Layer 4 of a small transformer language model trained on English Wikipedia (11 layers, counted from 0, width 128).
A neuron's activation on a vector x is GELU(weights . x + bias), where the dot is the dot product.

Input weights of the MLP neurons that the questions are about. A number n stands for (n - 500) times 0.0028.
n29 (bias -0.071): 356 632 320 644 464 488 484 496 621 620 347 492 470 460 705 303 701 485 648 554 518 508 484 542 760 285 537 409 492 688 481 472 679 479 457 556 364 531 547 389 542 268 481 591 386 739 547 616 366 371 477 373 629 496 481 609 414 540 529 544 336 316 519 547 132 809 599 395 653 750 540 601 394 530 413 389 484 632 703 493 383 434 778 462 343 477 549 404 449 523 595 397 504 436 348 458 601 566 436 724 569 508 689 341 580 396 579 464 416 739 627 429 575 326 488 739 923 511 400 552 473 457 609 427 451 671 678 500
n68 (bias -0.227): 405 794 601 357 338 442 538 424 432 519 519 363 574 541 522 350 707 421 455 384 376 643 428 447 255 500 444 582 370 447 588 604 770 569 662 575 343 464 273 510 322 604 448 646 137 367 540 344 619 515 525 489 353 493 700 371 433 355 510 552 556 673 588 482 385 668 582 402 669 444 328 369 622 482 559 590 261 293 412 429 401 687 504 565 413 618 479 655 548 440 385 668 522 617 385 553 467 562 537 487 589 656 584 584 467 605 539 340 571 614 489 485 429 584 478 561 341 352 621 545 245 684 595 460 658 390 633 381
n71 (bias -0.257): 586 317 530 504 571 683 447 649 580 540 462 330 629 478 596 475 440 767 411 697 630 567 278 286 636 596 738 759 417 513 412 544 603 679 687 633 569 332 366 381 624 286 368 542 458 383 401 406 307 491 390 321 652 641 513 609 704 395 431 142 473 274 409 591 452 648 522 298 554 201 524 294 238 466 404 403 274 197 353 442 529 703 375 560 409 678 382 483 537 508 386 521 358 538 809 496 677 457 285 348 464 414 491 578 473 483 324 407 774 496 663 460 469 564 587 677 700 581 678 315 539 678 271 371 504 524 814 661
n72 (bias -0.335): 483 245 521 555 392 272 401 612 398 307 617 632 439 466 559 557 548 681 676 375 378 422 552 614 508 673 516 508 593 642 455 517 630 605 353 770 701 571 517 516 637 508 628 289 255 600 851 587 351 529 500 561 246 653 334 471 407 466 555 701 320 570 399 483 432 602 475 292 657 406 583 212 559 426 386 432 715 819 555 369 415 634 335 488 743 631 459 438 350 650 144 365 400 545 299 458 483 370 423 515 469 396 479 600 684 325 455 473 332 584 500 772 530 167 614 430 306 508 470 568 442 353 395 646 605 449 765 656
n86 (bias -0.231): 332 354 564 353 540 466 655 564 659 460 331 559 629 281 657 492 415 331 655 739 625 607 584 483 387 392 696 692 526 546 587 439 401 589 392 474 453 509 616 373 692 677 418 680 467 330 551 564 718 405 238 309 630 754 568 509 438 456 444 628 526 368 582 353 395 438 653 611 769 557 375 543 648 643 491 26 768 425 427 376 412 638 478 492 464 614 534 551 232 404 500 689 538 328 424 399 427 681 409 636 741 406 145 620 542 457 600 504 571 270 317 408 719 615 218 500 457 217 549 500 517 340 707 325 574 706 509 361
n145 (bias -0.202): 704 504 593 386 512 512 589 368 450 572 562 558 474 460 420 561 484 535 641 687 518 792 314 370 428 476 597 484 516 587 477 432 300 472 575 556 480 641 194 496 621 399 298 553 599 557 486 488 600 547 427 602 189 651 500 737 333 640 456 616 637 492 602 433 448 344 504 371 470 504 548 172 639 542 611 524 307 763 217 553 401 622 557 500 615 519 404 430 470 599 595 818 251 469 531 528 433 547 280 518 441 170 543 194 535 363 561 430 408 662 504 763 476 344 528 394 563 552 524 804 543 441 249 531 470 592 720 508
n193 (bias -0.211): 473 472 531 568 505 518 584 437 345 426 551 607 452 463 702 673 623 500 514 248 602 406 355 434 647 431 526 482 385 548 851 408 441 218 650 500 550 586 514 258 468 687 733 474 425 467 600 896 578 541 504 474 722 777 387 669 557 242 623 286 900 410 468 459 449 529 670 554 369 722 487 437 569 358 560 394 737 715 427 450 438 591 533 402 433 531 354 630 805 522 399 407 473 844 451 647 709 751 646 332 445 460 680 346 602 586 394 191 558 395 487 486 555 171 495 356 75 555 392 764 617 308 373 275 531 636 472 567
n282 (bias -0.138): 375 224 476 497 643 349 464 400 503 586 400 438 537 486 740 510 423 370 639 648 657 482 357 405 384 468 546 532 264 665 470 521 431 475 731 553 559 562 629 490 562 490 483 351 348 435 490 517 557 406 384 393 639 377 417 315 520 454 464 415 393 497 542 503 624 387 398 427 473 585 503 600 574 388 401 121 619 518 538 388 557 517 471 370 500 793 551 336 674 463 585 633 617 480 425 440 542 493 532 607 539 497 548 563 456 448 672 331 571 567 672 334 351 448 591 607 177 467 407 837 510 469 608 555 283 559 486 527
n323 (bias -0.296): 454 666 572 629 557 301 363 518 397 575 404 563 341 444 458 326 451 473 684 623 396 576 599 455 463 426 531 365 449 247 460 598 340 517 735 505 587 669 812 526 614 458 478 340 393 405 669 523 430 468 603 659 374 703 372 827 274 118 474 584 716 459 583 307 140 541 784 856 703 467 565 445 296 599 505 481 228 694 629 353 736 445 429 532 652 271 540 505 504 536 570 473 728 714 500 575 394 380 576 409 521 232 641 252 167 418 251 902 688 528 359 355 687 386 282 470 509 392 618 664 327 394 413 354 456 496 548 401
n440 (bias -0.180): 564 473 448 331 504 537 454 570 598 596 298 305 579 424 428 566 555 449 415 392 539 508 435 478 785 391 418 367 307 377 475 602 388 571 740 577 691 522 545 400 247 459 696 373 475 177 603 537 500 489 364 122 635 541 455 568 428 557 629 412 412 482 399 594 557 675 458 649 518 435 581 701 504 580 704 557 609 747 676 443 623 713 670 378 472 493 401 504 641 373 409 442 504 507 559 537 545 616 631 294 343 485 593 388 433 478 409 706 343 643 404 405 511 489 576 580 338 672 392 351 418 353 242 578 457 535 741 496
n481 (bias -0.222): 533 542 269 449 387 529 361 670 661 553 407 432 479 436 325 621 536 629 391 638 721 542 583 521 630 526 305 418 597 386 535 485 412 451 640 492 361 595 661 336 445 396 441 500 450 637 584 358 526 334 410 500 253 608 442 581 712 530 510 511 669 442 515 588 571 596 463 507 401 638 707 496 300 289 622 519 747 424 379 612 674 533 473 536 315 701 396 471 330 457 426 496 529 364 414 672 790 368 554 457 637 554 238 335 513 347 486 637 507 323 471 295 418 398 393 350 511 734 523 436 482 430 375 398 359 531 675 360
n483 (bias -0.355): 349 557 486 577 504 351 171 446 586 410 506 413 525 361 608 403 533 132 368 376 566 538 485 325 504 393 479 548 496 365 354 750 452 553 615 662 397 548 563 465 540 449 566 582 403 519 402 547 481 341 489 362 640 551 719 555 617 358 562 575 421 605 673 644 403 311 545 328 620 507 531 354 296 342 418 560 537 303 316 708 564 577 371 482 544 543 694 290 639 521 399 421 343 657 507 483 478 227 466 397 425 518 606 408 405 745 250 493 518 493 376 724 272 558 366 582 633 486 580 489 661 537 680 558 500 503 538 583
n501 (bias -0.386): 414 331 193 570 407 524 601 306 428 378 543 448 401 287 388 428 446 452 470 187 512 343 534 444 558 607 422 446 384 607 496 517 303 718 648 781 328 582 664 477 590 444 543 384 500 692 828 435 546 578 572 449 512 565 598 545 742 583 423 567 546 690 455 393 529 359 558 357 595 412 415 508 401 528 409 567 879 445 397 375 599 660 763 492 557 657 276 548 391 305 280 280 414 696 532 411 344 471 375 659 615 545 622 512 640 590 265 596 396 521 642 754 713 316 463 508 500 681 411 249 476 467 246 325 425 362 474 613

Each question shows a token from some text and the vector x that enters the MLP there. A number n stands for (n - 500) times 0.012.

" V": 568 468 419 421 582 508 548 576 563 532 636 517 506 475 525 495 185 495 469 525 411 441 464 385 572 541 421 500 550 524 475 433 599 488 412 555 492 416 530 586 525 432 593 450 590 573 732 494 431 429 533 572 510 424 472 356 487 545 623 531 512 549 639 501 455 360 394 441 376 519 443 668 510 625 466 464 510 504 561 559 397 484 471 505 394 386 448 619 479 439 462 374 482 514 636 786 388 489 438 433 459 573 488 475 272 582 636 413 338 618 569 537 554 547 597 632 567 455 489 575 426 481 509 510 569 314 512 438
The neuron with the highest activation: n501

" sc": 595 516 520 530 582 559 469 702 561 544 626 452 495 567 499 517 58 592 589 447 415 570 466 364 553 537 435 601 526 495 575 359 540 361 474 472 482 534 523 495 557 410 622 554 580 527 605 429 512 427 519 619 606 393 497 483 567 510 646 444 489 569 562 520 520 356 518 510 373 483 419 503 502 555 474 453 398 442 599 744 473 504 454 513 318 571 478 626 362 411 493 393 478 460 603 608 370 533 392 443 404 464 448 522 315 518 598 402 457 515 540 414 538 581 617 586 552 389 505 457 522 500 580 424 499 419 420 453
The neuron with the highest activation: n71

"up": 519 518 609 518 525 519 525 639 471 605 640 506 573 503 545 490 235 582 395 497 464 416 443 342 578 482 415 515 457 499 521 428 458 360 548 545 437 549 441 568 498 463 663 571 604 517 725 465 506 462 520 552 588 377 535 453 683 527 621 620 462 504 511 480 474 418 557 535 503 570 440 502 532 515 545 520 545 517 566 688 418 530 417 481 433 456 532 521 389 355 460 450 477 529 585 678 358 497 330 447 431 615 572 445 377 435 501 417 409 522 467 522 442 592 464 634 566 284 421 566 403 489 468 478 615 406 452 430
The three highest activations, in order: n483, n501, n68

"re": 518 432 672 515 448 454 516 496 465 510 568 634 501 449 483 491 239 435 505 530 481 576 546 452 621 599 413 610 575 531 493 464 561 404 481 544 499 530 541 568 427 350 634 716 517 469 680 526 439 551 577 679 505 437 520 380 602 386 589 581 486 631 498 614 481 429 499 476 377 564 431 523 445 577 510 526 576 444 508 717 444 428 354 624 385 491 439 593 397 391 451 465 600 453 550 711 426 475 324 377 517 456 514 434 418 589 499 390 510 544 559 484 416 438 565 579 521 279 446 487 476 448 491 581 596 367 399 432
The three highest activations, in order: n483, n68, n72

"le": 554 530 632 521 443 548 557 580 521 421 669 554 412 646 575 464 333 480 482 574 427 471 559 422 575 573 332 500 439 548 510 483 513 399 415 473 538 508 503 519 448 354 622 570 468 489 593 522 558 467 534 629 538 519 554 548 566 498 589 524 540 595 479 486 535 295 533 383 414 478 445 455 477 663 563 534 605 496 491 764 423 486 435 528 361 452 374 531 402 342 535 355 542 529 598 750 499 532 392 437 494 496 504 478 354 510 555 547 392 561 478 528 410 511 519 639 547 340 368 496 429 511 414 521 550 385 492 480
The two highest activations, in order: n501, n145

" L": 522 503 573 485 483 445 549 545 481 542 545 473 471 559 625 538 170 488 484 578 358 510 536 333 533 609 397 561 534 587 492 397 571 484 411 551 597 453 521 623 538 373 524 486 631 568 687 477 438 384 571 578 544 436 478 443 500 480 618 516 544 679 631 565 416 402 476 453 427 522 430 598 444 607 516 489 617 423 611 530 431 472 474 531 317 432 455 663 487 388 462 349 523 438 621 727 350 475 372 425 438 520 466 405 354 519 633 456 484 548 487 517 526 513 585 617 506 422 522 468 520 532 392 565 557 335 422 427
The neuron with the highest activation: n501

"u": 559 429 620 500 561 564 513 545 455 541 705 579 501 419 480 538 307 422 438 700 416 511 438 449 533 545 381 409 399 592 466 505 563 378 360 571 597 463 607 546 544 368 588 552 606 536 612 467 489 409 533 529 524 441 463 481 576 476 604 457 502 563 566 555 428 336 454 525 410 537 468 662 517 665 519 506 490 483 638 568 418 457 569 509 477 436 451 468 417 364 448 433 641 449 593 755 507 488 395 572 449 561 512 440 338 547 581 311 398 461 628 462 539 511 510 681 478 432 519 531 489 503 451 535 540 344 372 348
The most active neuron and its activation: n282, at about 2.2

" with": 475 515 669 390 471 565 538 596 442 503 649 550 580 485 486 474 270 540 431 543 298 537 498 398 559 592 292 490 586 545 474 418 556 336 505 387 597 483 562 543 533 406 613 556 493 486 766 496 511 414 544 529 640 508 462 615 571 594 664 472 537 578 527 524 516 443 559 459 455 470 316 551 490 599 418 481 507 447 627 632 369 437 468 461 360 347 526 551 431 344 454 414 593 434 586 628 411 500 448 387 575 587 443 515 407 408 588 444 429 563 497 404 483 562 541 561 557 375 444 519 471 573 591 475 661 443 479 458
The two highest activations, in order: n86, n68

"t": 577 652 413 551 522 409 490 557 474 550 603 576 573 383 555 580 359 528 537 556 395 520 591 371 494 557 377 583 598 521 540 417 457 397 559 504 443 486 530 580 556 365 608 518 577 530 659 531 444 350 542 649 597 387 547 616 614 439 652 456 512 667 491 518 481 445 495 471 444 474 348 583 495 490 490 402 507 428 573 710 452 519 439 481 440 393 481 539 404 239 509 441 577 485 560 736 371 483 407 463 498 487 518 489 391 525 487 420 438 430 692 471 499 555 452 697 471 392 498 453 496 486 510 478 576 319 475 491
The most active neuron and its activation: n501, at about 3.7

"or": 579 493 546 495 541 539 535 568 493 625 688 551 559 592 448 533 282 531 513 620 466 537 503 349 584 442 472 578 573 477 421 424 456 345 397 597 560 498 613 517 495 450 555 499 639 457 618 510 535 531 498 615 592 413 427 415 591 405 712 437 464 505 469 511 450 355 436 500 431 449 304 632 514 593 435 589 453 511 557 599 382 533 559 551 412 429 493 442 407 392 522 370 535 427 499 597 563 588 467 424 463 642 521 459 398 435 581 345 425 535 533 450 434 485 572 671 434 414 438 488 392 546 518 539 638 404 524 423
The most active neuron and its activation: n440, at about 0.19

" B": 592 502 535 406 453 468 497 515 557 569 688 613 542 506 561 511 232 555 481 552 420 456 522 462 542 625 326 509 457 535 543 437 483 331 443 534 519 458 468 568 492 349 541 581 647 518 682 496 444 431 509 558 570 446 426 446 549 556 584 532 578 590 624 537 329 429 499 502 424 412 427 658 441 607 562 541 466 528 648 767 433 426 461 543 387 427 472 557 394 394 452 349 506 418 615 664 430 477 381 236 483 433 452 483 412 445 572 405 386 534 520 488 570 659 595 617 471 435 513 434 493 516 442 549 671 468 561 495
The neuron with the highest activation: n440

" on": 543 523 566 466 479 482 415 631 476 515 606 492 590 522 540 502 316 477 552 573 307 540 571 315 527 539 385 530 566 661 489 453 544 432 442 473 619 498 594 520 553 329 617 559 555 520 678 458 446 406 503 624 558 403 490 589 522 529 630 464 584 608 489 523 411 504 493 503 428 503 455 564 458 598 458 465 512 465 634 598 456 432 491 507 327 321 536 536 380 407 449 379 653 451 603 689 343 539 464 430 447 513 418 447 315 477 635 542 529 550 454 457 509 576 598 602 568 430 352 487 403 556 475 537 520 461 434 458
The two highest activations, in order: n323, n29

" they": 522 590 637 459 394 504 553 589 483 636 686 486 528 513 500 609 221 538 529 519 362 609 538 416 519 621 447 528 488 546 504 392 476 344 469 473 532 509 514 531 548 491 681 648 635 475 569 532 432 400 561 540 660 332 551 538 555 476 622 599 429 598 497 491 454 421 562 478 321 588 391 516 578 527 530 458 537 405 552 570 469 535 393 493 464 441 516 533 339 365 535 419 602 380 608 586 354 463 316 486 418 513 441 494 453 457 620 447 424 449 414 429 524 579 534 597 522 381 446 483 459 546 526 434 710 455 476 458
The most active neuron and its activation: n86, at about 4.3

" to": 542 602 610 389 471 498 535 649 515 492 590 540 553 494 462 517 292 463 481 613 258 566 481 431 574 613 438 490 567 574 538 463 587 342 500 491 569 479 532 528 511 447 643 571 560 485 683 502 505 464 435 585 622 393 532 545 555 489 589 522 549 611 552 509 445 502 560 441 376 485 334 597 472 583 411 355 529 552 568 645 435 455 476 421 305 416 499 498 361 343 421 357 662 451 630 699 392 522 425 335 442 537 472 460 491 514 580 464 465 610 451 466 500 575 597 610 550 469 359 486 417 472 489 489 599 454 441 476
The neuron with the highest activation: n440

"ram": 599 499 717 463 506 477 466 579 502 557 656 544 533 368 598 498 207 504 423 606 376 540 528 500 582 555 463 505 518 586 531 462 530 322 472 570 520 515 596 533 568 172 473 649 619 481 632 476 478 447 644 641 536 342 490 481 594 554 522 544 551 582 542 521 527 363 518 523 432 425 499 613 400 486 477 524 500 503 613 512 500 592 369 508 378 501 473 543 331 370 477 467 475 405 619 663 496 491 436 308 438 441 470 400 366 492 552 371 447 430 482 539 498 566 520 668 537 327 532 470 492 494 514 547 627 323 431 440
The neuron with the highest activation: n71

" for": 547 497 617 503 475 480 558 648 443 541 591 529 573 534 494 561 302 450 523 567 347 589 466 312 654 578 432 549 527 514 437 349 510 345 472 484 494 521 549 552 582 273 528 527 541 565 729 458 521 357 549 596 540 516 470 548 520 461 656 505 556 537 506 592 407 425 540 508 490 480 367 629 429 590 456 438 416 483 598 597 486 442 487 434 438 393 491 455 455 485 419 356 579 425 596 681 433 511 400 492 499 481 495 509 360 549 597 490 456 567 435 414 494 551 597 662 566 337 440 620 466 525 518 473 631 402 452 465
The two highest activations, in order: n323, n29

"o": 585 503 586 525 502 598 495 614 491 593 687 523 513 417 544 507 224 526 526 535 404 504 602 492 578 479 472 457 497 543 491 454 519 346 411 519 533 433 532 502 539 346 592 647 603 552 531 449 453 454 484 594 581 416 554 542 511 522 581 526 574 517 459 470 477 422 629 463 523 348 300 630 439 519 447 545 571 510 622 680 444 528 406 475 301 512 453 574 344 346 454 469 504 458 621 780 501 418 302 290 514 577 482 502 336 568 523 361 384 520 573 498 480 566 525 675 545 425 394 521 545 530 522 597 491 316 401 469
The neuron with the highest activation: n71

"ward": 566 584 571 435 492 507 498 555 525 496 735 609 526 479 588 516 201 453 463 578 389 559 468 357 566 594 439 507 534 654 540 422 452 286 525 606 515 580 533 525 541 272 625 567 545 548 506 544 407 411 578 590 526 383 518 555 596 563 561 589 567 576 563 544 492 375 435 453 403 481 519 607 507 490 393 463 428 483 532 579 448 482 437 507 394 361 510 548 258 417 499 409 596 525 535 716 430 518 367 412 421 450 517 460 471 477 550 405 455 457 491 557 482 525 606 727 574 334 608 526 446 449 516 561 364 432 433 493
The two highest activations, in order: n145, n483

"est": 648 514 507 450 485 465 537 546 524 561 648 582 666 411 533 517 232 522 440 578 372 541 556 383 553 557 409 543 579 597 568 461 468 256 404 630 365 571 492 539 529 231 576 487 512 550 654 503 455 412 566 609 595 417 518 449 629 552 551 437 530 589 558 500 469 377 511 550 349 529 372 586 473 516 454 456 530 533 523 665 452 558 465 536 355 531 480 530 306 321 493 403 578 512 506 634 450 538 470 401 466 544 448 495 443 487 530 332 461 400 570 568 503 496 528 687 534 425 584 595 464 489 445 517 486 293 424 550
The two highest activations, in order: n501, n481

"ep": 580 437 555 440 471 495 483 596 457 542 690 588 549 487 533 478 283 502 562 502 426 516 492 460 510 465 460 542 511 522 530 460 608 380 354 567 464 583 486 653 594 445 706 646 487 462 567 467 459 549 499 586 518 384 490 550 577 554 595 508 549 656 556 595 480 375 521 423 380 514 491 371 409 607 426 462 497 497 591 687 439 415 290 547 439 459 515 576 366 342 551 458 629 489 572 666 406 531 405 361 362 506 554 430 387 585 525 370 403 575 602 519 507 468 507 612 538 314 435 492 374 481 526 599 493 391 494 481
The three highest activations, in order: n72, n483, n145

" G": 541 516 458 376 434 416 578 597 586 504 623 653 525 458 524 567 273 537 462 438 320 425 518 422 582 581 371 589 526 529 524 421 488 368 419 473 459 488 618 663 464 376 623 614 569 539 713 432 369 486 580 590 565 460 474 383 568 528 628 530 595 581 623 559 432 411 536 455 487 451 440 576 521 561 569 551 475 487 604 757 443 496 538 531 396 480 503 554 462 423 448 357 504 377 570 602 419 401 476 296 438 510 515 470 333 464 598 321 423 585 533 488 514 573 532 683 502 395 502 434 514 527 480 508 548 421 436 474
The neuron with the highest activation: n501

"ass": 549 616 634 410 501 543 578 482 492 587 532 500 619 458 591 515 207 492 465 616 432 513 531 410 572 516 378 581 511 537 568 452 493 278 558 664 502 474 522 582 610 317 534 623 574 472 570 407 492 396 518 583 596 322 527 569 562 563 659 527 553 586 443 450 474 372 455 441 372 575 370 515 518 539 566 527 481 411 569 617 380 518 411 496 356 469 464 508 443 362 498 441 620 470 469 636 447 492 391 303 383 549 437 413 434 447 632 427 432 477 541 507 462 516 563 683 518 454 448 483 558 506 492 628 626 321 565 462
The three highest activations, in order: n145, n71, n68